Layer 3 of a small transformer language model trained on English Wikipedia (13 layers, counted from 0, width 64).
In attention head 1, each number of a token's query is one row of weights dot the token's vector x. The head spreads its attention over the tokens so far by the softmax of query dot key.

Query weights of the head. A number n stands for (n - 500) times 0.0019.
q0: 474 564 515 678 581 400 464 340 520 554 596 498 419 450 514 571 351 677 346 666 436 187 507 490 553 547 697 497 518 541 676 461 386 473 444 561 560 453 440 569 358 763 582 503 509 489 473 486 569 490 409 630 523 391 525 442 223 760 568 549 700 619 532 703
q1: 540 506 454 288 437 609 640 602 602 395 559 466 660 326 397 476 588 559 716 572 507 652 445 453 506 411 472 540 328 435 391 592 509 530 476 365 566 451 428 447 656 330 439 554 443 511 463 522 587 465 486 477 528 597 465 666 673 494 520 510 382 308 559 357
q2: 564 249 450 627 420 530 529 358 537 722 495 499 514 372 398 789 603 369 505 482 505 431 511 526 568 524 625 306 651 543 416 392 442 577 575 556 704 556 508 589 577 483 394 567 623 588 649 712 515 308 570 510 573 431 619 512 476 380 495 437 461 473 433 448
q3: 415 577 666 476 686 563 581 453 611 492 618 460 462 622 507 512 442 479 365 496 383 503 554 368 539 516 594 397 277 536 500 602 513 344 516 766 538 521 446 584 359 661 655 471 482 585 580 712 446 479 506 531 385 558 418 712 505 569 606 536 520 564 498 453
q4: 473 474 397 562 479 480 227 539 452 534 648 547 499 666 560 402 320 655 267 355 281 327 391 442 569 263 813 618 198 439 600 302 406 593 289 468 364 484 573 547 359 627 453 485 579 630 381 629 455 527 656 639 610 328 431 503 243 643 575 475 493 439 552 685
q5: 358 663 396 517 531 440 308 376 402 376 366 609 644 614 397 463 513 631 566 450 503 431 441 512 512 531 551 494 435 589 540 520 322 576 497 512 558 612 466 713 592 401 477 528 388 516 598 757 496 440 595 557 641 500 557 517 464 375 399 514 516 430 303 445
q6: 482 596 479 265 642 738 665 717 605 276 454 480 557 401 441 502 513 550 491 287 725 709 436 134 454 272 277 691 245 376 189 618 654 424 832 759 547 524 473 420 595 368 678 518 453 496 433 499 636 650 306 315 403 351 481 492 661 533 423 593 338 512 429 735
q7: 320 174 609 355 587 594 637 480 672 377 415 421 728 582 563 491 333 547 567 441 594 473 572 606 528 472 278 575 346 476 421 552 477 415 479 586 450 446 466 510 607 471 944 348 455 447 576 346 594 455 439 413 409 589 579 421 468 421 585 440 539 234 345 301
q8: 427 816 478 290 660 423 534 413 745 706 665 306 366 635 681 395 567 439 490 455 248 540 528 568 565 416 494 461 177 827 363 443 617 612 662 497 435 323 181 500 515 509 527 451 561 636 499 723 701 542 620 464 561 414 386 390 616 483 436 722 387 439 393 303
q9: 519 433 699 551 609 579 586 352 335 548 564 473 612 824 515 529 461 534 528 843 374 362 375 471 342 426 283 543 682 484 338 554 379 389 260 618 516 608 208 528 767 687 589 495 468 457 419 548 626 680 542 578 633 652 479 376 624 504 555 365 470 475 161 306
q10: 399 584 576 600 375 411 492 476 369 630 614 641 349 545 602 459 368 807 410 736 387 588 603 714 391 902 498 501 680 671 597 555 546 672 503 475 428 477 650 466 449 763 254 590 452 433 615 368 611 334 622 526 656 346 569 344 431 566 285 310 437 489 255 490
q11: 432 242 752 517 624 553 455 356 370 404 592 372 516 737 898 333 385 590 543 366 406 427 238 502 469 658 682 608 490 262 273 775 579 450 323 430 678 347 721 518 254 487 680 472 497 585 298 537 617 530 411 476 592 538 522 663 535 611 444 639 457 507 363 612
q12: 650 602 397 379 777 520 525 600 378 581 664 370 552 484 526 501 313 666 464 495 478 523 366 420 427 634 423 321 426 615 362 730 589 286 640 827 569 658 521 441 758 560 378 467 645 407 689 705 594 603 612 291 443 600 508 484 620 672 599 532 617 563 765 378
q13: 571 114 489 739 436 426 771 671 687 479 548 486 442 440 359 517 246 369 392 479 488 365 585 263 460 638 311 398 330 583 248 592 357 583 330 568 596 320 403 567 490 666 411 330 392 462 684 648 639 544 693 430 329 703 416 477 612 290 264 639 460 538 420 428
q14: 389 480 495 320 504 723 239 394 651 557 621 402 570 596 400 336 553 527 563 380 329 333 488 222 463 469 261 436 571 584 495 579 303 560 443 396 509 584 512 384 570 455 546 687 635 336 488 450 590 581 536 250 590 597 490 553 700 463 448 400 638 446 480 525
q15: 575 271 298 251 329 562 642 579 410 585 746 400 572 516 586 481 338 495 635 640 647 783 324 728 720 343 249 519 581 562 431 518 569 634 696 548 267 23 472 632 411 205 592 481 550 489 507 790 660 702 537 493 525 591 610 235 486 693 372 128 523 381 901 476
q16: 504 484 563 385 516 582 777 559 606 349 504 406 569 449 380 339 589 498 555 362 422 564 657 496 398 563 364 599 610 412 639 452 469 571 573 424 588 635 515 412 544 366 498 688 513 565 355 542 365 462 423 365 449 491 548 557 563 447 530 349 388 366 525 460
q17: 491 467 522 459 457 542 530 588 669 492 481 435 557 700 393 423 594 647 473 231 426 538 494 330 506 405 482 681 406 394 564 450 605 482 564 493 437 608 590 583 682 506 539 605 591 523 579 372 577 580 472 435 407 518 683 422 475 495 399 549 439 609 451 505
q18: 395 640 616 582 615 432 422 501 542 599 611 598 283 690 559 385 491 484 404 459 406 264 536 427 439 564 713 508 424 614 404 458 471 437 487 398 620 529 616 492 449 593 639 317 452 574 433 563 607 567 471 577 416 492 391 430 373 411 494 608 430 448 499 670
q19: 590 681 613 407 619 631 427 452 539 484 500 493 312 508 632 520 447 561 391 396 357 518 437 499 449 494 697 634 509 528 663 507 545 471 349 569 323 506 492 355 470 566 535 436 598 464 469 393 425 626 278 653 369 470 505 377 329 728 482 410 549 767 491 716
q20: 826 517 527 526 483 468 509 338 490 501 466 286 445 475 683 603 462 891 317 404 383 506 456 345 569 538 690 650 427 331 795 405 371 502 381 448 450 503 671 399 632 645 533 526 553 513 511 241 475 695 427 534 606 504 564 563 537 569 510 354 676 523 461 527
q21: 358 574 536 382 624 554 348 464 744 358 368 416 488 602 703 337 386 552 488 414 362 418 349 400 463 809 697 531 364 416 588 488 724 414 462 642 657 447 376 368 552 369 575 475 635 493 603 381 557 544 363 617 578 566 445 449 546 482 404 445 457 579 576 499
q22: 622 314 351 437 506 192 453 633 523 474 432 513 215 484 701 661 293 492 425 314 651 286 420 474 389 407 919 531 479 639 672 503 640 131 678 547 446 611 603 684 449 642 673 656 546 485 512 631 621 577 621 483 309 539 620 286 277 313 397 475 578 545 465 640
q23: 254 561 662 390 539 585 603 709 651 549 293 408 732 468 682 548 522 171 516 780 564 593 356 566 467 430 492 486 353 614 481 503 493 341 560 642 700 562 276 605 498 581 716 592 401 513 567 503 588 558 578 449 613 590 484 529 726 518 554 581 225 644 380 417
q24: 404 548 546 555 568 619 326 490 747 582 513 488 336 461 590 516 446 484 610 342 465 301 394 521 628 248 645 586 743 433 553 450 349 557 298 563 606 486 310 493 566 570 403 829 549 572 440 592 452 632 454 530 604 404 573 523 328 413 553 492 610 463 551 544
q25: 495 408 498 513 435 801 309 479 759 408 357 465 461 590 845 320 438 762 542 297 645 408 433 404 683 610 325 627 298 535 611 532 415 556 514 437 521 625 545 331 632 520 551 518 613 364 270 372 504 749 540 565 546 545 687 864 493 391 534 417 403 539 789 517
q26: 422 346 586 518 315 581 623 368 422 715 396 418 788 717 565 272 515 416 667 798 510 663 479 579 480 319 489 749 446 426 699 615 494 696 201 310 518 457 540 367 609 193 465 212 142 434 329 395 554 616 466 288 387 582 759 542 486 563 688 470 458 571 751 278
q27: 439 637 500 517 453 443 264 483 500 621 514 381 506 341 361 563 423 849 299 487 572 389 555 643 598 743 583 554 543 517 653 190 430 636 678 568 195 403 404 414 448 636 232 743 639 342 642 327 281 440 491 377 595 557 755 921 539 569 373 376 592 684 410 247
q28: 287 618 559 707 630 390 450 533 629 429 475 577 323 312 514 397 443 259 424 456 527 553 573 193 593 431 687 356 525 635 419 627 577 570 672 675 585 435 530 456 733 458 315 387 558 639 621 794 538 369 668 656 487 626 481 706 676 552 288 269 633 543 484 480
q29: 469 563 814 392 507 432 665 712 634 304 239 481 265 595 893 347 697 357 329 615 530 476 599 513 421 473 597 796 318 457 420 472 504 692 544 245 747 489 762 282 326 510 591 442 638 605 407 438 420 389 188 807 587 538 564 529 371 379 722 349 365 488 393 895
q30: 269 433 137 835 426 548 644 549 513 515 520 511 483 549 738 727 607 281 786 753 454 633 566 417 248 275 467 633 646 400 544 647 563 339 584 577 492 583 482 410 692 590 469 460 468 538 445 450 644 421 377 551 536 639 357 358 288 372 208 519 633 466 515 340
q31: 486 446 632 351 587 461 472 536 498 513 630 645 330 619 456 630 658 488 435 343 470 439 687 178 456 551 461 568 676 521 236 322 567 426 730 518 221 515 597 433 534 293 606 447 607 409 619 616 609 484 256 306 536 389 468 420 371 232 447 464 358 465 453 562

Each question shows a short text with each token's key, already scaled and adjusted for position as the last token sees it. A number n stands for (n - 500) times 0.0018.

Then comes the last token's vector x. A number n stands for (n - 500) times 0.0049.

0 "in": 427 571 534 514 529 596 639 478 456 553 407 435 772 497 390 529 443 567 541 541 581 561 495 525 495 628 319 476 601 757 498 433
1 " Tr": 477 278 441 671 417 448 560 457 536 444 411 440 760 630 448 476 393 496 755 514 333 596 572 678 606 369 432 504 435 682 526 524
2 "ash": 601 515 500 526 460 564 563 411 629 457 383 402 764 529 445 441 420 467 543 549 475 560 432 483 427 654 396 497 497 698 503 523
3 "\"": 504 442 481 510 537 500 548 382 428 549 368 320 774 540 514 388 442 567 515 476 331 574 473 550 627 610 478 480 566 705 642 424
4 " |": 517 523 487 489 449 461 550 450 442 390 225 348 859 603 477 475 478 461 439 547 481 648 599 636 544 607 398 445 517 683 546 438
x: 543 440 546 522 757 579 415 724 409 451 434 490 498 587 622 155 469 615 673 605 558 325 321 717 561 278 432 326 531 619 526 491 448 528 764 587 551 826 410 232 765 497 250 474 714 741 526 591 457 573 380 688 312 626 560 511 486 267 673 352 635 561 707 665
Which token does the last token look at most? 3 "\""

0 "N": 403 424 555 600 434 581 631 416 504 482 299 486 716 553 331 443 486 591 595 525 479 558 463 654 532 546 376 514 529 761 565 468
1 "asty": 491 476 506 517 508 587 641 451 526 528 313 403 803 513 386 463 465 571 517 534 518 551 471 549 478 621 341 527 592 752 543 445
2 " Gal": 539 350 445 656 431 519 613 423 561 429 338 417 713 567 400 523 371 433 617 564 387 550 522 680 535 494 399 547 503 742 545 516
3 "\"": 476 446 493 484 538 501 566 401 417 515 337 319 800 548 504 391 450 568 490 467 369 586 493 560 603 622 455 474 589 711 628 392
4 " |": 508 510 509 466 450 468 554 470 432 363 212 342 849 592 473 478 464 476 429 535 496 645 609 630 528 611 379 444 530 678 549 418
x: 543 450 560 537 752 575 418 701 429 459 425 492 500 569 601 145 455 612 677 600 548 321 337 723 581 251 424 336 531 611 526 488 458 529 771 580 541 839 396 219 767 504 254 468 710 733 504 582 461 578 409 690 306 628 556 509 489 286 663 361 639 571 744 625
Which token does the last token look at most? 3 "\""

0 "ed": 439 510 464 520 551 581 613 447 574 526 350 381 857 547 431 502 482 528 501 557 570 511 504 548 473 609 361 463 606 711 572 484
1 " with": 516 429 520 561 451 507 554 449 565 416 344 412 781 524 483 511 441 516 591 553 536 584 541 579 596 542 424 446 585 718 553 473
2 " the": 543 496 492 573 441 461 557 467 567 437 304 347 867 429 466 492 461 528 539 514 498 639 568 567 577 541 416 502 505 674 494 463
3 " music": 595 464 398 636 483 506 477 367 520 448 374 378 803 709 523 318 445 380 607 601 359 701 574 645 707 535 449 480 524 575 595 461
4 " industry": 633 491 428 526 486 484 539 382 557 480 406 343 792 662 484 337 519 445 605 612 407 618 530 574 627 494 481 525 594 674 478 495
x: 447 412 387 428 830 546 609 674 462 403 438 495 593 559 594 332 537 683 713 687 522 334 579 684 556 321 437 311 450 790 423 451 523 522 766 611 433 653 423 443 593 472 430 488 628 713 586 476 480 606 335 593 683 488 473 512 624 376 881 258 807 525 772 767
Which token does the last token look at most? 2 " the"

0 ",": 462 480 479 568 488 462 597 426 536 514 401 373 883 559 530 468 478 528 505 490 550 634 524 581 611 599 445 471 500 722 527 490
1 " pres": 297 339 456 711 401 497 608 389 512 412 374 373 714 648 560 335 437 444 702 468 307 498 509 663 726 473 478 618 440 749 489 506
2 "um": 610 527 547 604 457 551 590 337 522 521 441 385 766 664 486 440 393 485 563 541 463 652 492 588 541 574 354 451 485 673 580 457
3 "ably": 548 538 482 576 567 472 552 399 530 577 461 365 717 630 447 515 421 439 495 593 551 488 499 501 568 541 386 462 596 583 439 563
4 " \"": 571 434 399 538 549 540 570 382 507 474 375 240 710 461 453 470 452 508 544 593 349 522 513 542 673 550 532 606 608 645 531 446
x: 590 553 427 463 748 373 422 769 315 390 377 410 501 487 579 345 476 542 604 637 592 228 580 719 598 246 465 168 326 622 558 470 346 504 620 673 492 683 478 466 822 458 372 634 590 607 431 616 572 584 390 667 519 458 669 411 502 409 801 356 665 679 573 625
Which token does the last token look at most? 4 " \""

0 " world": 408 522 550 541 453 592 572 425 530 455 307 385 797 583 435 449 522 569 508 585 502 547 489 572 488 584 390 537 669 746 513 426
1 "...": 419 536 496 533 487 563 606 408 529 464 345 393 670 479 500 428 517 511 579 499 455 542 485 578 702 624 412 566 602 713 545 450
2 " Per": 589 382 439 652 458 489 512 437 566 351 374 417 741 625 473 466 398 352 642 624 314 593 584 644 577 492 459 490 445 643 608 477
3 "haps": 581 527 519 562 538 461 603 438 478 473 458 384 597 682 483 516 463 324 556 540 429 565 588 591 566 532 422 577 556 781 473 588
4 " he": 616 536 460 571 505 449 515 304 455 453 454 424 611 599 434 480 508 413 586 588 365 666 514 627 665 508 369 477 532 617 529 581
x: 601 588 391 231 792 519 459 733 330 467 297 450 660 705 463 264 405 678 673 655 683 494 539 681 574 378 381 260 493 699 629 575 453 483 746 558 576 615 374 483 697 336 443 485 530 853 516 518 621 483 435 574 449 535 557 426 590 471 649 389 667 640 683 783
Which token does the last token look at most? 0 " world"

0 " in": 422 469 510 607 486 495 509 412 555 467 406 371 856 530 518 523 497 543 569 512 501 631 591 594 606 574 495 456 514 715 521 501
1 " tackles": 399 468 543 691 372 542 547 331 609 537 295 268 753 567 480 285 521 467 620 443 292 648 444 648 622 598 457 533 532 703 539 445
2 " at": 524 440 421 551 456 445 467 412 526 408 440 409 758 549 516 502 436 416 614 569 460 671 655 622 665 569 508 509 601 625 578 474
3 " Central": 585 483 397 628 458 475 543 484 686 471 321 460 838 583 401 469 521 325 553 645 448 613 521 633 564 502 461 484 491 653 446 473
4 " Florida": 619 458 332 570 447 506 514 397 602 523 300 450 748 508 375 467 551 409 618 606 378 620 489 604 591 489 462 561 533 655 439 454
x: 423 401 475 363 744 541 453 765 351 393 535 428 648 628 634 365 700 688 647 617 580 314 440 730 571 498 421 258 468 728 387 436 495 630 664 677 671 568 538 218 680 520 244 373 582 578 583 574 402 604 425 655 536 463 473 483 618 404 840 277 670 620 600 699
Which token does the last token look at most? 1 " tackles"

0 ".\"\n\n": 436 455 530 576 431 516 594 383 446 584 346 337 866 524 546 507 519 547 549 432 422 613 582 636 650 558 442 428 490 692 538 456
1 "-": 469 377 388 535 474 403 606 428 603 473 224 473 912 586 542 546 408 522 586 612 572 598 664 602 656 659 490 407 500 626 554 468
2 " Former": 519 387 477 673 396 497 599 388 640 471 305 395 861 674 490 474 401 364 558 557 499 680 557 687 607 518 436 505 511 666 473 538
3 " Ambassador": 566 421 409 562 429 403 600 313 688 557 226 392 856 768 590 421 481 390 593 558 438 692 597 650 610 579 524 494 430 731 443 429
4 " R": 480 565 261 634 404 453 578 402 515 407 363 394 805 572 464 461 574 343 533 629 332 607 634 697 602 421 471 534 324 704 469 540
x: 493 501 367 446 821 456 401 629 508 513 571 477 592 559 725 451 595 647 570 684 769 282 558 844 581 348 515 375 342 581 488 550 388 514 709 545 593 649 377 210 593 528 127 548 501 710 698 468 591 688 527 651 342 463 545 392 510 373 609 306 597 453 548 819
Which token does the last token look at most? 1 "-"

0 ",": 462 480 479 568 488 462 597 426 536 514 401 373 883 559 530 468 478 528 505 490 550 634 524 581 611 599 445 471 500 722 527 490
1 " Cole": 400 353 571 613 467 568 518 420 581 419 365 482 725 568 487 431 402 564 636 574 347 626 519 636 622 543 414 432 527 639 604 514
2 " saw": 511 345 515 600 495 614 567 304 512 469 276 392 697 635 547 448 356 396 580 604 472 578 582 633 600 522 508 457 599 670 502 585
3 " action": 640 460 484 601 502 533 643 423 611 526 372 424 729 778 481 336 467 426 582 585 392 592 535 564 549 583 426 545 563 802 439 495
4 " mainly": 533 490 483 550 449 377 528 363 485 568 385 371 719 665 510 439 499 436 468 629 535 633 557 657 654 515 415 411 541 678 429 421
x: 586 548 349 393 794 547 570 713 397 371 435 543 545 502 693 372 422 786 739 558 464 572 451 745 490 272 449 187 520 592 463 468 487 513 782 654 372 711 557 401 688 422 389 512 566 911 641 507 509 586 365 611 529 564 493 401 487 420 786 429 623 690 658 689
Which token does the last token look at most? 0 ","

0 " named": 527 361 484 552 526 438 638 446 605 581 421 433 831 609 433 438 546 537 634 454 449 543 537 605 616 711 430 462 561 605 498 480
1 " the": 493 521 509 570 443 470 568 477 565 447 297 339 878 430 468 501 446 532 541 489 506 646 568 569 578 551 417 505 503 675 492 466
2 " ACC": 522 388 522 719 423 511 538 410 635 491 308 414 760 611 372 402 362 430 715 557 230 658 530 694 620 464 504 591 455 719 613 513
3 " Defensive": 514 448 429 674 469 482 602 402 543 371 189 384 756 609 456 285 376 333 584 505 265 672 493 704 582 520 482 533 446 658 526 435
4 " Back": 583 525 468 604 626 547 538 407 561 570 357 376 681 622 541 497 612 420 567 586 310 609 556 588 553 597 461 503 579 684 601 502
x: 522 581 499 525 717 439 595 828 396 543 515 239 544 630 511 164 535 767 600 615 705 381 392 755 414 243 463 166 514 601 507 459 451 509 697 455 640 601 472 452 506 661 230 631 433 564 600 551 516 604 291 784 550 572 514 479 547 523 736 470 627 571 751 752
Which token does the last token look at most? 1 " the"

0 " I": 422 346 593 695 388 606 558 375 453 423 351 442 588 523 389 458 503 616 582 554 466 556 515 739 671 430 426 483 482 655 555 518
1 "\"": 436 503 505 520 479 521 549 373 457 546 368 342 812 565 493 374 500 547 532 496 348 605 478 610 619 586 480 479 582 692 621 438
2 " |": 478 464 451 500 447 499 561 463 449 392 235 363 842 602 470 478 485 461 470 550 504 648 583 639 541 599 396 448 512 684 537 443
3 " Betty": 511 433 446 589 480 505 563 359 554 453 337 429 837 586 515 369 477 397 567 609 464 612 538 609 628 599 417 403 539 573 578 523
4 " Davis": 590 477 347 487 446 423 545 380 591 408 323 448 711 491 452 402 514 386 617 617 370 667 520 613 655 547 464 424 433 683 450 529
x: 516 493 430 301 752 495 512 819 327 373 488 484 593 557 477 357 615 653 622 640 565 298 562 753 593 428 433 269 381 531 488 510 460 549 611 707 656 642 419 293 587 580 313 505 559 897 619 429 527 581 391 698 599 564 480 488 642 376 779 263 613 599 709 738
Which token does the last token look at most, and with what share of its attention? 2 " |", with about 40%

0 " his": 410 484 548 584 389 464 585 478 556 421 368 378 784 530 459 477 524 554 580 484 437 634 566 691 675 502 354 521 487 665 560 550
1 " freshman": 363 445 529 633 313 501 548 350 551 473 240 349 764 549 447 338 534 503 589 458 296 628 474 684 580 572 485 582 537 643 523 471
2 " season": 477 433 522 564 398 500 548 405 538 485 302 287 763 640 487 376 369 496 597 620 430 640 611 634 610 592 494 487 567 661 509 525
3 ".\n\n": 516 485 504 538 469 503 606 407 390 557 329 338 823 431 546 539 491 468 504 500 462 557 574 592 633 551 399 425 525 711 506 441
4 "===": 628 461 403 545 456 495 596 423 544 445 295 301 728 481 509 526 549 470 531 465 406 609 548 573 642 529 367 557 485 726 525 509
x: 523 566 447 335 901 474 491 679 431 518 280 341 540 521 435 376 397 529 639 636 596 205 547 635 585 191 552 280 390 690 510 533 429 424 685 635 561 729 618 301 575 518 254 611 508 558 521 508 456 694 326 702 419 719 633 461 542 301 600 345 575 669 765 636
Which token does the last token look at most? 3 ".\n\n"

0 "==\n\n": 461 498 528 554 448 528 629 396 422 604 289 287 903 480 517 495 523 533 515 432 457 554 561 622 635 545 445 517 555 714 506 454
1 "Chart": 339 471 615 603 406 539 507 432 492 487 315 295 759 584 528 295 497 529 683 415 237 726 637 767 760 541 464 556 499 680 625 404
2 " performance": 488 445 533 603 401 543 536 310 493 529 307 304 766 747 533 307 299 462 594 565 361 687 523 644 594 624 442 491 579 612 579 413
3 " for": 562 510 466 567 488 493 514 419 544 452 352 272 767 480 511 531 501 472 517 601 516 622 583 616 602 538 444 526 568 651 555 493
4 " N": 529 557 315 617 440 439 629 337 459 477 357 388 742 582 395 428 592 326 579 707 323 593 541 746 686 446 434 527 428 656 500 507
x: 531 581 330 314 697 401 497 711 394 439 553 483 625 625 668 325 633 641 625 608 707 322 574 820 531 430 478 370 463 518 482 488 389 560 720 593 563 713 404 378 570 523 164 491 669 788 600 501 615 665 411 668 347 484 487 423 371 352 730 302 757 571 467 651
Which token does the last token look at most? 0 "==\n\n"

0 " fell": 403 452 577 614 480 529 590 430 549 446 320 394 776 650 429 462 561 545 557 540 381 539 541 672 585 560 423 539 610 677 517 498
1 "ows": 444 490 558 540 488 579 639 441 608 481 310 363 767 579 419 432 432 543 544 572 508 585 474 556 518 621 397 515 601 746 527 462
2 ",": 516 477 501 530 471 422 609 444 539 475 386 365 853 554 522 486 499 523 451 521 572 600 536 560 582 613 458 466 493 734 484 474
3 " I": 587 444 426 668 389 546 538 326 445 415 387 411 638 531 431 446 480 301 648 695 356 592 580 745 736 431 455 504 429 646 557 526
4 " have": 499 521 511 459 464 348 547 426 503 472 392 371 614 642 512 653 498 422 640 547 442 590 554 599 610 524 428 470 568 746 495 453
x: 474 633 502 365 766 545 462 754 382 405 445 510 501 611 670 447 372 734 734 534 669 618 292 719 568 342 455 318 528 587 550 524 624 485 835 753 538 730 265 381 584 419 363 507 498 724 563 649 645 511 446 579 546 447 721 487 605 554 847 362 589 612 688 676
Which two tokens does the last token look at most, in order? 2 ",", 1 "ows"

0 " leading": 362 393 536 599 485 538 619 475 563 501 341 439 696 707 458 494 485 600 555 474 465 530 493 625 565 415 366 422 532 651 534 498
1 " the": 491 522 511 575 444 475 563 470 566 447 301 338 884 435 469 495 446 531 540 489 508 647 565 569 575 549 419 502 502 673 495 462
2 " defense": 522 498 511 644 437 534 612 401 617 512 372 365 744 725 450 322 386 470 605 512 412 636 453 574 508 618 455 513 568 766 480 411
3 " with": 538 466 454 528 443 483 541 458 575 416 351 406 785 537 482 520 545 454 588 574 509 592 540 576 593 553 423 459 584 722 542 473
4 " ": 551 520 425 536 522 497 614 365 457 479 356 346 838 551 505 462 500 490 534 613 504 547 614 431 573 589 542 482 617 574 535 436
x: 613 620 428 501 817 431 509 695 454 586 465 415 488 704 767 283 608 516 523 667 493 380 334 701 595 280 498 299 621 719 566 487 383 513 623 577 593 788 428 269 834 542 256 546 729 653 573 517 545 651 579 621 538 534 484 550 679 477 627 449 752 673 710 628
Which token does the last token look at most, and with what share of its attention? 1 " the", with about 40%

0 " for": 427 439 500 621 486 543 530 431 575 424 389 317 755 484 482 489 476 511 584 518 504 630 544 606 596 530 423 512 547 664 565 496
1 " the": 488 510 505 574 445 474 558 475 565 447 313 348 867 440 465 490 444 525 546 494 499 648 559 575 579 549 412 508 508 676 497 451
2 " NC": 497 406 389 701 373 473 585 398 568 543 329 450 824 583 408 369 365 432 700 506 333 621 504 665 634 485 473 586 452 745 487 511
3 " State": 547 530 473 627 407 459 600 411 634 480 382 439 829 668 468 439 507 354 619 583 455 748 498 661 607 577 448 508 451 691 405 450
4 " Wolf": 583 558 387 549 483 498 526 402 627 386 346 442 705 563 555 458 603 343 562 579 343 656 524 558 532 504 523 472 458 721 516 560
x: 449 501 389 374 799 561 469 785 417 371 426 352 565 644 546 284 560 804 406 677 702 380 464 782 528 283 529 195 378 656 485 580 431 465 623 561 510 619 420 373 464 566 177 617 428 640 585 451 556 480 255 618 498 545 482 452 643 368 683 256 510 599 763 641
Which token does the last token look at most? 1 " the"

0 "3": 448 538 517 500 531 603 702 470 435 540 304 411 802 528 395 505 488 572 545 529 535 541 524 545 552 607 354 537 620 754 525 439
1 ".": 487 515 481 547 558 515 600 388 468 477 356 415 817 515 595 509 501 492 463 504 623 628 520 545 659 631 400 368 533 630 522 430
2 " |": 478 482 469 515 465 523 547 425 480 397 236 367 847 615 500 475 497 466 456 530 534 677 571 628 537 588 396 446 490 670 541 448
3 " \"": 512 447 422 570 512 523 583 379 498 476 363 251 747 475 482 477 418 519 570 588 355 530 535 564 710 553 516 595 591 651 521 474
4 "Sh": 532 712 346 572 382 383 522 315 528 436 367 460 740 565 456 469 589 316 549 632 308 638 541 723 608 568 400 549 412 671 530 594
x: 416 497 395 393 746 435 469 660 426 430 488 498 656 664 600 269 695 705 546 725 659 498 568 755 599 312 447 285 511 509 476 494 428 322 715 684 634 560 349 265 490 490 197 552 580 858 590 421 574 479 419 595 364 521 586 520 422 462 659 247 689 469 505 862
Which token does the last token look at most? 0 "3"

0 " as": 384 364 515 546 436 498 595 441 564 340 370 372 716 621 502 554 536 519 580 509 572 622 546 619 607 614 378 474 521 705 462 529
1 " the": 487 514 510 574 436 480 564 467 565 448 300 346 871 448 474 488 444 525 541 494 505 651 559 578 581 547 410 511 504 680 494 455
2 " stri": 458 346 451 769 476 622 619 311 589 422 275 472 748 750 417 212 151 362 657 566 341 656 586 749 653 523 427 601 492 581 437 559
3 "pe": 612 495 378 525 511 446 517 431 571 458 408 418 686 508 491 331 418 532 530 546 271 615 406 534 588 527 400 526 587 617 416 447
4 " p": 608 584 326 615 480 444 600 343 461 398 340 477 837 667 457 358 581 401 459 660 336 531 570 713 617 495 477 519 469 701 546 607
x: 457 583 343 568 910 474 522 711 636 481 471 596 615 655 776 292 550 627 675 574 713 430 535 728 633 467 429 390 513 725 555 462 418 451 646 525 561 685 511 361 568 460 115 604 576 604 617 472 569 580 306 700 392 570 407 411 359 431 680 442 754 449 624 812
Which token does the last token look at most? 1 " the"

0 " with": 446 441 554 589 443 509 553 441 569 434 350 417 782 540 492 499 460 556 581 524 531 602 529 597 611 545 422 458 569 720 559 472
1 " a": 463 515 526 645 448 452 558 379 567 443 323 396 865 573 452 449 434 452 562 495 440 659 549 653 616 537 470 505 449 692 542 476
2 " buy": 534 369 529 641 423 579 569 347 611 481 309 410 716 754 520 450 279 384 653 499 378 621 535 643 603 546 418 483 634 636 556 582
3 "out": 682 551 500 555 484 510 528 389 566 487 418 391 703 578 529 419 484 506 585 556 373 618 466 523 530 597 476 524 531 724 559 388
4 " offer": 627 541 389 565 447 516 582 351 567 427 329 422 612 797 565 445 602 308 667 618 419 581 611 638 646 559 506 380 609 715 475 562
x: 516 526 406 369 802 498 504 768 391 420 445 342 490 603 557 338 396 568 698 613 674 554 315 685 560 377 484 287 446 667 469 343 503 454 667 512 480 695 345 344 552 499 243 505 452 747 763 600 593 572 158 655 578 534 525 554 507 513 877 449 801 414 731 747
Which token does the last token look at most, and with what share of its attention? 1 " a", with about 50%

0 ",": 462 480 479 568 488 462 597 426 536 514 401 373 883 559 530 468 478 528 505 490 550 634 524 581 611 599 445 471 500 722 527 490
1 " Cole": 400 353 571 613 467 568 518 420 581 419 365 482 725 568 487 431 402 564 636 574 347 626 519 636 622 543 414 432 527 639 604 514
2 " red": 479 382 326 710 512 520 578 449 488 395 322 509 745 630 466 346 360 413 578 539 269 520 537 629 665 385 415 548 539 627 455 571
3 "sh": 616 572 373 504 457 452 457 411 593 482 405 423 818 517 435 439 532 375 491 591 425 637 562 635 497 543 381 465 454 572 496 557
4 "ir": 587 539 428 472 462 431 457 379 600 412 441 460 802 561 486 421 623 506 496 594 499 638 548 599 608 587 418 449 486 579 602 542
x: 444 453 374 444 874 452 586 646 450 517 430 439 589 507 543 231 531 753 694 783 483 477 460 795 621 346 411 290 314 595 528 443 464 546 658 588 467 722 588 419 463 523 273 640 822 712 624 410 559 467 460 615 426 607 467 405 560 414 718 269 644 586 538 828
Which two tokens does the last token look at most, in order? 0 ",", 3 "sh"

0 "10": 460 534 502 506 552 617 697 449 454 548 311 389 821 528 392 510 485 557 527 530 544 535 516 537 532 608 348 508 606 733 527 457
1 ".": 483 515 479 546 554 520 602 392 478 474 349 415 811 515 582 507 499 493 469 503 615 632 518 550 656 632 397 374 530 633 522 424
2 "5": 527 490 451 506 539 526 578 482 493 494 373 351 739 543 497 443 469 484 561 537 497 620 541 534 576 539 443 513 597 717 472 401
3 " tackles": 486 519 466 667 440 515 567 336 597 551 248 258 770 560 485 291 401 501 588 531 301 655 471 635 610 622 463 517 553 724 539 445
4 " for": 503 525 454 511 501 498 502 419 565 414 371 269 725 447 468 530 532 521 493 605 543 619 571 561 551 529 485 503 592 649 536 506
x: 408 536 464 473 693 416 553 774 496 548 431 501 556 528 521 272 509 604 597 657 548 328 392 734 664 391 509 257 391 589 514 483 638 347 683 768 515 718 463 222 761 348 95 615 509 723 459 635 440 468 438 690 556 486 537 410 445 424 700 473 653 710 657 725
Which token does the last token look at most? 3 " tackles"